Layer 3 of a small transformer language model trained on English Wikipedia (10 layers, counted from 0, width 64).
A neuron's activation on a vector x is SiLU(gate . x) times (in . x), where the dot is the dot product.

Input weights of the MLP neurons that the questions are about. A number n stands for n times 0.019.
n0 gate: -17 -11 7 -15 -13 10 28 32 -7 -9 21 1 -22 20 25 -9 -13 34 -33 22 -17 -39 -5 16 29 -2 9 5 61 5 -28 -21 -15 -14 -19 -9 -1 15 8 -9 -12 18 -16 -7 -26 -8 -13 -1 -18 23 -22 19 21 -18 -18 -14 -23 30 12 -9 -21 35 10 -24
n12 gate: 10 -35 -29 -5 10 10 -36 -31 5 2 0 -16 25 0 29 43 3 26 -16 -3 -10 45 28 10 -6 40 -22 -15 -22 15 34 12 9 -11 44 10 56 -18 31 12 -3 -8 -18 -24 2 45 25 -17 6 14 2 22 11 -6 31 -10 -10 -24 34 -13 -30 -53 36 -8
n21 gate: 3 -21 18 -6 1 -1 4 39 -30 17 -25 -14 -8 -10 47 12 35 11 24 17 17 2 -28 -34 35 31 -12 -1 44 -1 1 26 -19 -8 0 -18 9 -18 -10 40 -8 -27 -32 19 1 -7 2 -10 2 7 -72 9 -9 -11 -19 -20 6 -13 -44 -25 27 6 5 19
n31 gate: -15 26 -93 -43 -15 -21 1 -17 -33 -27 -16 -38 7 16 7 -12 -7 8 18 11 -12 18 7 1 21 -16 -1 -36 34 -15 -2 -4 -35 -55 -3 -17 -2 15 10 -17 -8 15 33 -14 -13 6 -5 11 -11 22 1 10 19 12 -24 6 30 -17 -5 5 8 -36 13 4
n40 gate: 20 -45 10 -10 -50 6 24 -13 -6 -27 42 32 62 -35 -18 6 -46 -3 -7 42 38 10 13 -9 -16 22 -21 -20 -31 19 -47 2 -54 23 5 27 -41 8 8 -16 -15 -1 4 -1 20 -1 0 -33 -31 20 -3 -21 24 30 -22 13 -14 10 12 -50 -10 -6 -8 15
n51 gate: 18 -12 12 -14 -7 19 -31 -12 31 -5 -31 -42 -21 -8 -24 -6 -17 -15 39 25 -5 6 29 7 -26 15 1 18 -28 -15 1 3 -9 26 25 13 14 -30 8 49 4 -36 -6 -35 35 -19 -13 -13 0 0 64 -34 -11 15 -4 -23 10 -4 8 16 30 -22 7 -15
n73 gate: 39 -9 -28 -8 4 3 -17 -9 -35 -42 1 10 -47 -8 1 -9 6 -27 22 -8 17 8 12 -28 -2 -45 12 -35 36 18 -4 10 -3 27 -15 -26 25 17 22 -25 19 3 -51 -31 7 4 7 -41 -21 -3 -4 -6 0 3 -43 16 -17 -20 1 4 19 -27 -15 -42
n76 gate: 8 21 15 -19 5 -36 19 22 4 22 19 21 17 -2 34 1 15 -10 18 26 12 -21 -3 30 10 -27 -20 -23 -48 -7 -3 -10 -31 20 -10 32 13 -26 31 26 18 8 6 -16 19 -38 11 -8 5 -11 -12 3 20 -16 37 -10 -13 -4 7 -27 -17 -5 2 18
n77 gate: -20 18 -13 25 -5 42 -15 2 -29 9 -3 45 -35 5 9 -32 -20 -37 29 -1 -3 24 12 22 -5 -3 -24 16 -16 2 -23 -22 -20 17 4 -13 -9 12 -6 4 -12 -24 13 17 34 15 -40 -42 2 8 21 20 1 14 -64 13 -11 0 13 43 37 1 28 4
n85 gate: -11 2 -7 7 3 -4 6 13 10 -21 -16 0 1 -5 -15 3 30 22 -42 5 -26 -39 -48 7 11 12 -28 -1 11 24 -30 12 -19 -9 -4 29 36 -8 8 26 -17 31 -9 22 -11 6 -17 -10 -15 4 13 25 -1 -13 10 19 -14 -17 -20 17 -13 -2 -20 -21
n99 gate: 5 -47 21 28 2 -7 31 36 17 5 6 -21 20 -27 -46 39 8 35 -44 -12 18 27 -3 -36 25 12 -14 15 33 2 12 34 -15 9 27 -14 -2 9 -7 5 4 21 -49 -22 49 9 12 -1 -35 -6 37 -32 45 35 -6 21 19 -9 35 -14 33 5 -42 0
n112 gate: 7 -1 -27 -7 2 2 18 -25 -1 -4 -24 -12 4 -4 0 8 -14 -25 -31 12 13 -8 -6 -13 -10 -5 -6 6 14 17 -28 -5 -9 3 9 25 1 15 -16 0 22 3 5 -30 0 3 -15 -21 26 -3 20 -15 -11 8 7 17 -23 -7 9 -2 12 -37 -11 -4
n113 gate: 8 -12 -19 -24 -10 39 -4 4 -16 1 8 7 -8 -12 -21 -4 4 -13 25 31 -21 1 3 10 -2 -2 -14 35 38 2 -19 12 5 8 -7 -5 -6 -19 30 19 4 10 -16 10 -4 8 -12 5 -15 22 13 -18 -35 25 -23 28 -3 4 3 38 9 -25 57 -28
n116 gate: 20 5 -66 -27 -42 -5 29 -7 0 -2 -40 4 3 -13 -16 17 45 2 44 5 -46 -7 5 5 17 -32 -37 8 -2 7 -27 -9 -31 0 3 19 -10 -29 1 -7 25 3 -19 -8 -17 55 -7 35 18 25 15 -17 6 -22 17 -10 -9 -26 -17 0 18 -14 6 -25
n117 gate: -26 -9 -18 23 10 0 -19 34 6 -29 26 -28 20 11 -11 -15 24 -14 4 -8 -33 17 -21 -9 25 -9 16 -13 14 2 -38 19 11 13 -3 -13 -23 -19 -9 -35 19 23 0 18 3 -16 -41 -8 -21 -2 -14 -13 17 -7 -15 -15 -8 -19 -9 10 -9 -15 19 25
n118 gate: 37 1 1 20 -6 6 -9 -42 -32 14 -14 -1 -4 33 -5 -1 -24 10 10 33 -25 -9 32 -17 -18 -40 -30 14 -17 15 -10 0 -7 -1 33 2 31 28 1 1 32 -17 -2 1 27 28 -21 2 6 9 11 -29 -24 22 -6 8 19 -5 -17 -18 -9 -35 44 -3
n126 gate: 30 -7 6 -5 -34 1 37 25 -29 20 -7 -23 -14 3 12 -15 7 -15 -7 12 9 45 -36 -1 36 -21 16 44 41 -9 -34 12 -15 10 -14 -8 -17 14 12 18 14 -18 9 -21 21 4 1 5 -26 -7 -46 -1 20 -18 5 -28 19 42 -7 3 14 -13 11 25
n128 gate: -9 -23 -17 15 -40 15 -5 -33 -6 11 3 -7 -18 -9 -9 14 25 -29 -21 7 -14 62 0 28 -8 12 -43 33 15 16 -17 -25 -12 -34 -42 -6 -12 -17 -1 -4 -5 -32 16 -19 -23 5 -46 -14 -33 -2 -10 0 -15 -35 -8 -60 22 0 -31 12 12 -5 40 10
n130 gate: -32 -27 10 8 10 -14 5 -7 22 -26 -20 16 13 -5 -27 -15 -17 -13 -40 32 -14 -10 9 -23 -16 -18 -25 2 -20 1 5 -6 -20 -9 14 17 -22 10 8 -6 5 3 -18 3 -1 26 -10 3 7 13 35 16 5 3 13 23 -7 -6 13 -28 -34 22 -20 -1
n137 gate: -47 -4 8 -22 13 -2 7 -23 0 24 -2 13 5 8 -17 -15 7 -24 19 -12 -7 22 11 -21 -40 -6 10 25 -9 -8 -30 34 8 -6 14 -15 16 13 22 1 8 -15 11 18 5 -2 9 20 3 9 8 24 12 24 -16 34 -49 -37 30 -18 14 26 -30 -29
n141 gate: 8 -32 33 -27 1 32 -12 -24 -2 -16 -9 -23 -2 28 -29 -35 -12 -22 5 12 -16 -14 29 -5 -2 1 -9 4 9 -15 4 -25 -22 28 25 5 -21 20 -28 14 14 -24 -2 -17 -21 17 5 -7 -15 -26 -2 -19 1 -11 -36 -2 26 3 21 24 5 4 7 -44
n143 gate: 15 8 47 2 31 -37 -18 -14 -23 42 -24 7 30 -22 11 -6 20 0 -7 1 -24 -59 0 20 -22 -5 3 41 -28 25 20 -18 -30 10 -53 11 1 -1 -3 15 14 3 -11 -34 4 0 18 -12 -27 -15 14 -5 10 -39 -18 -13 1 47 -26 -7 -12 -23 13 2
n153 gate: 28 -4 13 -10 4 7 25 20 15 6 21 5 -15 22 -7 17 5 -4 -9 -8 17 -5 -11 7 -11 -4 26 6 -15 36 -22 2 -9 15 19 22 13 -10 4 -6 51 -44 33 2 11 -1 -4 -8 -16 15 2 1 16 7 31 31 -1 0 -21 -51 32 5 -17 -1
n174 gate: 39 -62 -7 4 -12 -18 -15 -3 -25 -41 -14 -7 -10 -27 2 -24 -29 17 -27 11 -30 -36 4 -3 9 3 -35 13 -46 -1 15 5 -9 12 -49 11 -20 -14 -22 -25 12 -6 -26 -19 8 6 23 -12 -44 5 19 -12 16 -2 23 -42 23 -18 -7 -5 -12 -27 10 0
n184 gate: -49 -23 1 -8 33 -24 7 -11 -25 -55 -9 4 20 5 -18 12 1 30 -14 15 5 -17 19 -6 34 -85 17 10 -30 -47 10 -32 -14 -23 30 -26 22 27 21 -3 -45 -7 -9 -9 -21 -7 60 -21 18 34 -28 -16 3 -6 -28 -3 31 -8 33 -12 -24 41 23 23
n190 gate: 38 -30 -64 5 2 -33 -7 45 -5 -7 15 5 13 -12 7 -18 -11 25 -21 1 44 13 12 7 4 11 -13 -24 13 -4 27 4 9 -12 9 7 -31 -19 50 33 -22 15 13 44 -33 -33 -8 1 -13 42 0 -25 31 7 -56 34 13 -2 -21 -47 8 -7 -27 12
n0 in: -10 20 -28 -15 -8 -5 8 -7 -26 -25 -12 7 -12 12 1 -3 -13 9 0 18 -9 -20 4 34 53 -43 -63 6 22 10 -25 -35 11 8 7 -11 -1 10 22 -21 -2 -11 -12 -8 30 11 -3 5 9 -2 -20 29 4 2 36 14 1 32 -36 15 -14 11 28 -19
n12 in: -4 -26 -32 3 28 -10 -59 -6 -11 -1 31 26 39 10 26 3 35 46 -10 13 -1 38 5 -26 -4 -10 1 1 8 -13 13 -9 0 -8 28 7 10 -30 -5 28 -20 26 35 -10 15 7 9 32 -18 -12 -33 10 40 -25 -12 20 -10 -4 24 -18 28 2 -9 14
n21 in: 12 -6 -23 3 -15 2 19 -16 6 1 22 -53 24 1 24 -14 -27 35 52 -3 -11 -7 -22 7 -37 -7 -2 30 -2 25 -6 15 -22 34 -18 9 12 -27 -6 -22 22 15 19 -3 -12 2 41 19 28 -12 25 2 3 23 26 9 1 1 18 -3 -8 14 -17 13
n31 in: 27 14 -58 21 3 5 -19 8 -9 30 56 8 25 -21 -13 -5 -12 15 6 -12 -16 28 -26 6 24 -22 -4 -16 13 -27 -32 -2 14 17 16 7 -8 -3 2 -41 -10 37 25 8 -14 -21 -43 -7 -23 -4 6 38 29 -20 -24 -17 30 13 -13 2 29 -22 0 20
n40 in: -15 -10 10 -29 -51 -5 20 19 1 -1 39 17 30 -2 10 20 -38 22 0 27 12 17 8 -10 -40 -2 -16 47 -12 -30 12 -1 -13 34 9 15 -7 16 -12 -5 -33 6 -2 8 18 -12 14 -10 -38 21 -5 -25 0 -20 -34 15 25 23 55 -19 17 -10 15 -4
n51 in: -22 -1 -2 30 56 -13 -15 11 -8 -1 10 4 20 10 6 3 -16 1 -43 5 31 5 -4 -6 -5 2 -5 -18 13 12 -23 -20 -5 -22 29 20 1 -16 -14 -32 4 -11 -20 20 -52 19 4 3 24 -30 -6 8 7 13 -34 30 24 32 -5 3 28 3 8 -18
n73 in: -14 -25 -28 22 7 25 -4 -40 -37 24 -1 -1 24 -9 8 38 22 -24 19 9 -15 -5 -2 6 -19 16 7 -1 -16 30 30 17 -18 23 -23 -8 -51 1 -31 3 22 -25 1 3 -3 20 -16 72 5 -20 50 -16 41 23 7 -18 -38 -29 12 17 -34 16 -31 11
n76 in: 18 15 -40 9 26 -34 -13 20 -14 57 0 -5 16 -10 8 -3 29 29 20 18 4 -23 -35 6 23 -21 -17 -2 -14 -14 10 30 12 9 -33 47 -18 -10 8 -7 14 7 -2 -23 15 -20 -36 -10 -50 30 -3 31 37 -9 15 -13 17 11 -68 -15 0 14 7 -12
n77 in: -29 -45 40 -2 -10 12 8 -11 -2 40 17 3 -29 -6 -19 23 -1 30 9 3 11 18 -2 -16 29 15 0 26 30 -20 10 26 -9 -15 -12 -49 9 1 -23 -3 9 -23 -31 0 -8 0 3 -6 -17 6 6 10 4 -46 1 -22 -12 1 -49 45 2 -46 -1 25
n85 in: 7 19 20 -5 -7 -8 -6 33 -11 30 2 -28 22 28 20 -6 -15 9 -19 -3 32 -27 -34 -13 30 12 45 -5 -7 9 -27 2 1 -15 -47 39 45 -8 1 -4 -24 3 7 26 -22 -4 -5 -6 -25 -8 29 -18 -6 -35 -15 23 -2 12 -18 -33 -19 11 8 26
n99 in: 26 -10 11 -10 -27 -3 42 -35 34 3 21 32 -35 -30 4 -12 5 -8 22 -13 22 3 12 -28 -9 -18 8 -19 -2 -11 -8 -27 22 -20 9 5 -33 -33 7 -9 -15 -1 -26 -35 23 -44 26 -30 -7 28 -3 33 15 24 1 -3 -18 -13 -3 6 -2 12 -45 -28
n112 in: 1 -1 -25 3 -15 -24 21 -19 2 -2 -9 -17 1 -12 -24 3 -5 21 -17 36 6 -3 2 -10 -23 5 18 9 19 15 -19 -5 13 7 14 13 -28 -13 -15 4 9 1 10 -11 4 18 -18 -19 -3 4 36 -17 8 -4 -5 -1 15 -16 11 20 -7 -7 -12 -16
n113 in: 43 -2 20 0 -12 -12 11 19 -13 6 8 -28 2 7 9 -2 27 9 -1 6 -28 -19 -26 1 -25 -3 -37 -13 -4 -7 -17 13 8 -10 -38 6 -10 23 4 12 1 -27 10 19 21 23 -39 19 -6 3 -24 -29 38 -6 -13 -13 -5 -24 12 -20 30 -18 -16 9
n116 in: 2 2 -15 11 14 -4 -2 -23 22 53 -11 18 13 -14 -2 31 -17 -25 -8 13 33 20 -3 -56 17 24 30 -25 26 -8 17 -26 -37 6 28 8 -12 -8 -32 18 -23 -20 -17 11 19 -24 20 18 -4 -34 10 -6 14 -27 3 -21 26 41 3 -7 -1 31 -8 42
n117 in: 34 -4 -6 5 4 -16 13 28 -4 43 -9 -15 -3 -15 3 -6 -24 12 1 8 16 19 -12 -7 21 0 0 3 2 3 -16 -15 15 -4 2 7 24 15 -11 -1 -19 0 12 -14 -18 -7 -45 -4 -18 -33 -30 14 -8 -20 -30 17 20 8 -3 -22 24 25 23 0
n118 in: 0 18 -18 2 -23 22 -11 -6 -17 17 -26 20 36 -9 10 -18 6 -29 -12 9 -4 2 -17 -30 -13 -13 16 1 2 -22 17 -18 -24 -20 -20 -2 -13 50 17 13 -11 -8 -33 18 -4 23 29 5 0 16 8 -5 11 -1 30 20 -15 2 15 3 -13 18 -18 -13
n126 in: 2 10 -16 -9 -21 16 19 22 27 10 -11 -6 -16 6 7 -49 -4 -30 5 -11 -55 27 -33 -22 11 16 -31 11 3 13 -41 14 -7 1 -10 37 -23 9 -11 -17 12 4 4 -55 -23 8 12 -22 -12 -8 19 22 -16 1 8 -28 -22 33 8 -4 3 11 7 15
n128 in: -13 -40 16 -3 15 -9 4 -1 -11 43 -8 1 -9 -23 -48 15 -29 23 -28 13 18 26 -33 5 39 -20 31 10 11 -15 10 -8 -14 4 -6 -16 -66 -8 3 -44 -12 -41 -22 -30 -12 -3 20 3 -19 -4 -11 -9 52 -8 -2 -12 33 -30 -7 22 -18 14 -30 27
n130 in: -17 -2 5 12 -11 -15 -3 0 34 -4 10 -21 33 24 -18 0 26 -27 -2 -7 -6 6 -5 -8 -6 -28 -12 -29 -5 -1 -14 -5 -1 15 7 -9 22 13 -8 -12 -2 -39 -27 6 -19 10 15 5 11 3 -8 21 23 -5 6 2 37 12 1 -10 -6 38 4 -1
n137 in: -39 19 -2 25 12 -13 -16 5 6 42 3 -1 21 8 -17 11 37 -31 52 2 4 -9 -19 -17 -45 -4 6 8 23 -9 14 29 28 9 -2 -30 13 -5 -17 6 9 -5 -6 37 27 31 8 7 11 3 -7 9 -14 0 2 39 -2 -15 -6 27 9 -8 -6 -5
n141 in: 8 -12 21 -31 25 20 13 -9 21 19 -11 -14 -1 51 0 -27 -3 12 20 -2 11 -22 -19 1 20 19 -13 -18 -9 -9 11 -25 8 3 39 17 -13 33 -4 7 -23 -30 -21 -7 -29 21 15 -10 -19 -15 -3 -33 25 -14 -14 -13 2 24 -1 5 9 29 -17 -11
n143 in: 17 30 -41 -14 -38 48 4 -5 16 2 -7 9 -9 -49 14 -13 -18 -22 -23 0 -6 9 16 -24 -14 33 -5 -48 -1 -27 12 -32 -14 32 26 -20 -1 -7 27 -11 -28 -11 -12 -23 -48 -1 -24 7 -20 -28 22 17 -13 9 -14 -21 -15 30 6 3 11 -36 -32 -1
n153 in: -3 -3 23 -17 -6 -1 -9 22 -42 -26 -5 33 3 -18 6 26 -11 -8 13 0 -7 -43 -23 -9 10 -26 -13 22 19 0 -26 24 2 5 -10 3 -17 13 -5 -2 16 -3 -16 2 -15 5 19 -33 -1 14 -2 -3 21 -11 -2 18 -30 5 0 19 -1 26 7 -47
n174 in: -4 4 41 11 -13 -22 19 -8 -40 -23 31 14 18 -43 -20 4 -22 -10 -1 -22 -2 29 28 18 -19 -3 -11 46 4 -11 6 17 10 22 -20 10 15 -27 -15 -30 -27 5 7 12 22 -6 30 -21 -24 25 -10 30 -33 -5 34 -7 -11 -28 -10 -22 11 -19 26 15
n184 in: -4 25 2 -14 -2 42 22 -17 19 12 63 23 -17 -23 38 -36 -10 -44 23 -49 7 -18 -44 19 -21 -6 16 4 44 -39 -8 -7 0 23 36 -19 -10 23 4 6 6 8 8 27 12 -27 -19 5 -30 -7 -1 16 20 5 39 26 -5 40 23 -27 6 -15 -6 -57
n190 in: 2 30 -17 -51 16 -16 -8 -8 16 35 -15 29 -12 4 -13 -17 11 20 19 15 17 17 7 31 19 0 52 34 -11 0 25 -12 12 11 21 21 -16 4 2 20 -1 -11 -14 12 -8 -41 52 19 -13 -34 6 21 -31 15 15 8 37 -8 9 -29 -6 1 -16 6

Each question shows a token from some text and the vector x that enters the MLP there. A number n stands for n times 0.021.

" ": 44 16 9 17 2 -12 14 -15 -27 -13 -14 17 1 -5 6 -13 12 12 26 41 11 41 -22 -13 31 5 31 -33 5 -18 21 16 17 5 10 13 -3 -4 -39 22 34 23 -5 15 -29 12 -2 21 15 2 38 25 7 -21 -3 -21 -24 1 0 8 7 16 19 -9
Which of these neurons fires most? n116

"if": 51 2 50 53 16 -4 8 5 -28 -1 -20 20 -13 -17 5 -3 -6 6 -1 -9 -1 20 -33 -2 -10 -37 4 -1 -11 -23 12 16 1 -15 -24 -4 -2 -4 18 -39 20 15 18 21 3 -33 -9 -8 8 -21 -22 2 -29 -11 -6 20 22 -18 -20 7 -1 -23 1 28
The two highest activations, in order: n174, n117

"ish": -7 24 31 20 5 26 10 -15 -7 -15 0 27 10 -9 13 8 4 25 -33 -12 -1 27 -18 26 -2 -8 26 -9 1 -18 18 8 45 -9 -25 1 16 15 -44 -3 -9 -12 27 -4 -54 5 -14 30 -30 -24 31 12 1 -2 12 16 -12 -13 1 30 -31 -12 4 19
Which neuron fires most, and how strongly? n85, at about 1.1

"ed": 11 27 21 25 15 10 24 -8 -11 -35 16 36 18 -5 33 42 -28 19 -5 10 -14 17 -7 12 -12 -15 28 1 -18 -54 1 -15 0 -12 3 -30 -48 -21 -19 -9 -7 -6 -11 12 -16 19 0 13 4 -21 24 21 -34 -17 9 -2 -10 3 14 25 9 7 6 8
Which neuron fires most, and how strongly? n184, at about 1.4

"1": 37 8 11 9 11 1 -3 -5 -13 -22 -12 5 23 -18 24 21 -7 12 16 37 14 21 -21 18 12 -22 42 -42 -6 -1 8 20 12 -23 10 -17 -30 10 -11 -25 -5 31 -2 -9 -31 19 5 28 -27 -15 9 27 -22 -10 37 -10 -11 -6 8 39 38 18 1 -5
Which three neurons fire most, strongest first? n31, n73, n40

"i": 29 0 45 24 3 -3 -19 -8 -21 -39 -5 -2 -17 -29 -13 11 5 21 16 39 -5 10 -39 32 -8 25 39 -47 -7 -23 20 9 19 3 3 -3 -16 22 -5 -12 42 -7 3 9 5 11 7 -1 -20 -18 -1 -14 -18 -13 -2 11 2 12 18 54 -9 -8 -11 2
Which of these neurons fires most? n73

" as": 38 31 25 11 4 -2 27 -39 0 -12 -15 41 10 14 3 10 -4 38 40 11 -2 31 0 31 -18 -15 30 21 17 18 11 1 2 9 8 7 15 -18 -5 3 25 17 -4 -2 -25 30 20 -13 5 -33 20 1 11 -15 31 27 -2 -19 -17 -10 22 14 14 2
Which of these neurons fires most? n153

" B": 12 20 25 5 7 -11 28 -14 -6 -21 17 24 -36 1 -18 7 -26 15 4 51 9 1 -31 -7 -1 1 14 -34 -22 -30 -3 35 22 -7 -46 -19 -19 23 -34 3 -4 23 -10 11 -36 9 -7 -6 19 -3 10 39 -3 4 -4 10 11 -3 1 28 -1 -15 30 -10
Which three neurons fire most, strongest first? n77, n12, n116

" with": 18 31 12 23 -4 6 32 -13 11 -27 -3 13 9 21 2 -1 15 10 14 25 -9 44 -8 36 -13 -24 -6 17 13 8 1 14 0 10 -24 1 -15 6 -11 23 -5 33 25 30 -37 29 18 33 -7 -35 32 18 5 2 12 34 -22 0 -5 3 -10 32 6 -9
Which of these neurons fires most? n137

",": 10 7 40 31 -10 -2 14 6 -5 -29 -11 26 21 2 10 30 3 26 29 48 20 18 0 36 10 -9 3 0 -11 3 -13 -2 12 9 10 9 -16 24 -33 -3 21 8 -10 -9 -31 -3 3 12 -14 -27 50 20 -18 -4 28 19 -5 -37 -1 14 11 31 10 -14
Which of these neurons fires most? n153

"c": 50 12 6 -1 -18 1 23 -28 8 -38 -15 28 -2 0 -30 -12 -31 10 -19 20 -12 18 -28 11 -5 15 43 -28 -11 -9 4 -10 21 28 20 -6 -37 2 2 16 23 -1 15 -13 -5 -19 -33 -20 -17 -23 26 26 5 12 5 -2 -12 4 -12 48 -16 -8 11 1
Which of these neurons fires most? n112

"ers": 7 13 28 3 22 32 9 -23 -10 -26 -28 6 13 -21 56 22 -25 1 -35 27 -5 36 -23 26 19 6 3 -10 -2 2 -6 -5 24 28 -15 6 -16 -45 -50 -19 -11 1 -15 -27 4 -4 13 15 -2 -27 16 -5 26 6 11 13 -12 7 11 15 23 29 9 2
Which neuron fires most, and how strongly? n174, at about 1.1

" University": 16 17 32 4 6 -10 -11 -18 4 8 16 19 -1 0 12 19 -33 32 3 31 43 11 -25 18 -17 23 -8 13 -25 -19 30 -1 10 22 14 -9 0 1 -17 1 -11 33 8 -34 -30 12 -57 -8 4 -20 27 8 26 5 21 33 -6 -18 -12 -8 9 14 4 -19
Which three neurons fire most, strongest first? n40, n76, n12

"ag": 22 13 28 -21 12 1 20 1 16 -18 -9 11 5 34 29 0 -24 26 -12 -4 12 -1 -22 4 14 -19 -8 -6 10 -42 -16 10 32 15 22 20 -14 38 -40 7 9 -10 -15 10 -34 -35 -60 38 -6 1 -3 12 5 6 -6 8 -3 -10 -33 11 -15 -19 22 -16
Which three neurons fire most, strongest first? n0, n141, n117

" of": 15 27 31 40 5 -13 6 13 -12 -26 8 17 -10 12 -17 20 -17 11 21 9 16 28 -24 21 -22 -25 8 2 36 -12 -7 11 -16 26 -10 8 -6 4 -30 -1 1 26 15 5 -24 29 -5 14 4 -19 46 -13 -13 -37 -2 26 -27 -13 1 53 -6 11 -6 -2
Which three neurons fire most, strongest first? n77, n73, n85

"ild": 40 3 10 -7 -7 34 50 -23 8 -34 5 9 -11 11 17 12 -17 23 -28 18 -29 12 -22 -8 18 -11 8 17 7 -7 20 3 35 -9 -7 -11 -13 33 -17 15 -17 7 16 30 -31 -12 -16 40 -14 25 -7 -19 8 9 -5 36 5 -3 -20 19 1 -4 0 -3
Which neuron fires most, and how strongly? n113, at about 2.1

"9": 20 14 36 0 -13 4 -7 -26 16 -23 -8 15 -15 2 -1 3 -12 4 23 42 28 9 -35 -24 13 -12 17 -23 -8 -38 4 -22 15 -6 24 9 -14 12 -8 -11 4 18 -9 2 -25 10 -9 22 -13 -15 36 7 -25 20 24 -18 -13 16 -1 63 28 30 -9 -6
Which neuron fires most, and how strongly? n141, at about 2.7

" in": 26 23 18 14 -13 -11 25 -18 -9 -7 5 4 -13 21 5 11 -15 16 31 44 1 34 -24 39 -2 -28 14 19 -2 6 16 1 5 -3 -4 9 -4 3 -27 14 1 25 15 -2 -38 36 10 10 13 -30 37 -22 17 -22 36 23 -30 -18 -7 7 3 3 -17 -8
Which of these neurons fires most? n112

" d": 34 29 17 -11 -14 1 44 -20 -15 -19 -7 17 -1 -4 14 -1 -4 8 -8 27 -5 -11 -24 6 -2 -16 -9 -35 15 -2 0 22 14 4 -24 -6 0 0 -38 22 0 -9 4 54 -34 -4 8 -11 31 -48 20 28 -14 0 10 6 -38 9 -23 -7 25 -1 12 -4
Which neuron fires most, and how strongly? n85, at about 1.8

"nd": 35 14 30 33 -12 -26 -11 -22 14 -18 -32 27 1 -37 4 -3 -25 19 45 1 24 -15 -43 -19 -15 4 13 2 -3 10 -14 16 5 19 -38 -23 -26 14 7 -1 -11 3 -3 -9 -26 -18 -57 12 3 -24 11 14 7 7 -7 -13 0 0 6 6 13 23 5 -10
Which of these neurons fires most? n143

"or": 34 15 28 -3 17 32 9 -26 0 -7 -5 25 17 10 23 31 -5 19 -37 14 9 9 -35 23 8 -14 33 -17 7 -23 -6 -35 12 10 -11 -9 -11 -12 -46 16 32 -13 -3 -6 -21 -17 -10 -7 -3 -21 12 3 -28 15 15 60 -9 -3 13 8 8 -47 -11 -10
The two highest activations, in order: n112, n153

"ational": 19 -12 21 18 26 12 -2 -3 6 -9 6 31 -7 20 28 26 -11 18 -31 10 35 24 -35 14 2 -13 -1 7 -6 -11 25 6 2 -17 21 -24 -14 -13 -32 23 7 -15 21 22 -33 7 -77 11 3 -18 17 17 2 -18 21 35 12 -12 -19 23 5 -15 -1 -3
The two highest activations, in order: n77, n128

" r": 14 2 24 -6 -33 1 36 -24 16 -15 -34 -1 8 7 5 29 -8 1 26 32 4 18 -20 9 -11 -6 -8 -21 17 7 15 23 18 12 -28 12 -19 -14 0 20 3 12 22 61 -9 -3 13 15 30 -20 24 23 7 -2 14 18 2 24 -12 20 -6 13 49 17
Which three neurons fire most, strongest first? n116, n12, n143

"ro": -6 4 38 0 0 17 15 -9 65 0 -69 -5 4 12 9 8 -3 1 -12 23 10 8 -36 26 13 -4 5 -30 23 -3 7 32 41 -31 12 7 -12 26 -42 1 -4 4 23 -33 16 -25 3 2 18 13 -17 -3 -26 -10 2 43 3 -31 17 16 8 -3 -17 2
The two highest activations, in order: n112, n99

" to": 18 27 24 -2 3 -5 27 -8 -9 -22 7 -10 21 18 26 18 -6 24 31 31 12 17 -28 51 1 -29 1 0 6 11 24 43 2 22 5 8 -8 -30 2 4 -4 15 16 -8 -21 27 28 16 12 -11 42 8 -9 -13 33 34 -18 -6 -18 13 11 29 13 7
Which of these neurons fires most? n76

"v": 10 -11 20 23 34 -1 30 -23 -10 -31 -56 25 -47 -23 37 27 35 21 9 31 -10 14 -23 5 21 1 15 10 2 9 0 16 -13 19 7 4 -24 -14 -30 7 9 2 -3 -14 -7 -11 -12 17 9 -13 10 5 -7 32 23 -22 -22 18 1 4 -14 19 19 11
Which neuron fires most, and how strongly? n126, at about 1.2

" the": 16 -4 19 6 7 1 -4 -37 41 -15 3 -2 28 26 2 -10 -18 31 -5 13 18 31 -19 30 -1 -24 -2 -1 17 4 -7 -3 -2 -11 -10 -42 0 18 -13 11 21 14 18 -5 -41 33 -6 15 9 -15 38 18 -19 -24 49 -6 -15 13 7 20 -10 23 4 -8
Which of these neurons fires most? n130

"2": 10 17 13 16 6 3 0 -19 -3 -17 -34 4 9 -18 20 -11 10 10 5 40 25 19 -25 0 1 -20 39 -17 -30 -20 2 19 21 -26 11 -1 -9 -4 6 -30 9 17 -11 24 -22 25 -5 35 -29 -27 11 -1 -3 -1 52 -24 8 -7 12 17 42 12 -3 0
Which three neurons fire most, strongest first? n40, n116, n0

"as": 46 29 7 7 4 -32 -4 -27 44 -27 -11 12 -18 13 16 2 -9 22 -37 5 -2 26 -21 35 23 2 -7 5 -4 9 -2 22 19 -1 -8 5 -20 -12 -12 -11 23 -5 -23 -14 -33 -43 -40 19 2 -32 -17 -11 -4 1 -2 51 -28 -26 -16 -5 13 3 -5 -9
Which neuron fires most, and how strongly? n190, at about 1.9

" p": 14 31 37 -2 -13 -5 17 -10 1 -20 -36 -3 -8 -10 -8 14 -18 3 31 35 -4 -1 -21 -6 12 4 32 -37 20 0 1 -1 -13 31 2 -13 -24 5 -11 23 17 3 -7 16 -25 32 -1 2 44 -24 31 29 29 5 38 39 8 -4 -9 -1 12 -8 35 2
Which of these neurons fires most? n116

" He": 16 12 29 22 13 21 13 -15 60 10 -31 19 20 -20 -13 -12 -30 18 -5 29 7 6 -31 12 -7 -5 -17 -23 3 -8 23 20 -7 -1 -27 -7 -4 -16 -4 5 24 12 -1 -16 -38 47 2 -2 5 -30 10 42 6 4 1 58 -4 -26 -19 -26 6 29 25 -7
Which of these neurons fires most? n130

"ay": 34 28 21 -24 23 -9 4 2 32 -6 -6 6 13 -36 35 -14 -35 16 -7 23 -16 32 -20 26 9 -42 10 -33 -26 -2 9 -14 14 13 2 -23 -23 -21 4 16 2 -10 13 2 -13 8 -13 59 -16 -19 11 -14 -5 6 8 21 -17 -6 -3 2 -2 22 20 1
Which of these neurons fires most? n190

"ake": 27 18 10 -6 11 -17 13 -8 5 -18 16 34 4 4 46 9 -11 26 19 51 -6 34 -21 17 15 -10 -3 -30 -14 -1 39 -23 27 -7 -10 15 -41 -18 -14 19 -12 -10 16 -2 -13 7 -14 47 -19 -7 0 9 16 -6 4 35 -16 -5 2 1 26 -11 -8 -12
Which neuron fires most, and how strongly? n190, at about 4

"g": 21 1 10 4 -2 15 0 -10 16 -63 -24 3 -29 -26 2 19 -15 32 20 14 -10 35 -6 -1 2 -5 27 -34 2 -9 11 15 20 25 -14 -8 -3 -24 -29 -2 12 12 7 4 -21 3 -10 16 -29 -36 -9 30 -15 9 -5 -48 -21 -19 -12 -8 -16 -15 49 -6
Which neuron fires most, and how strongly? n174, at about 4.1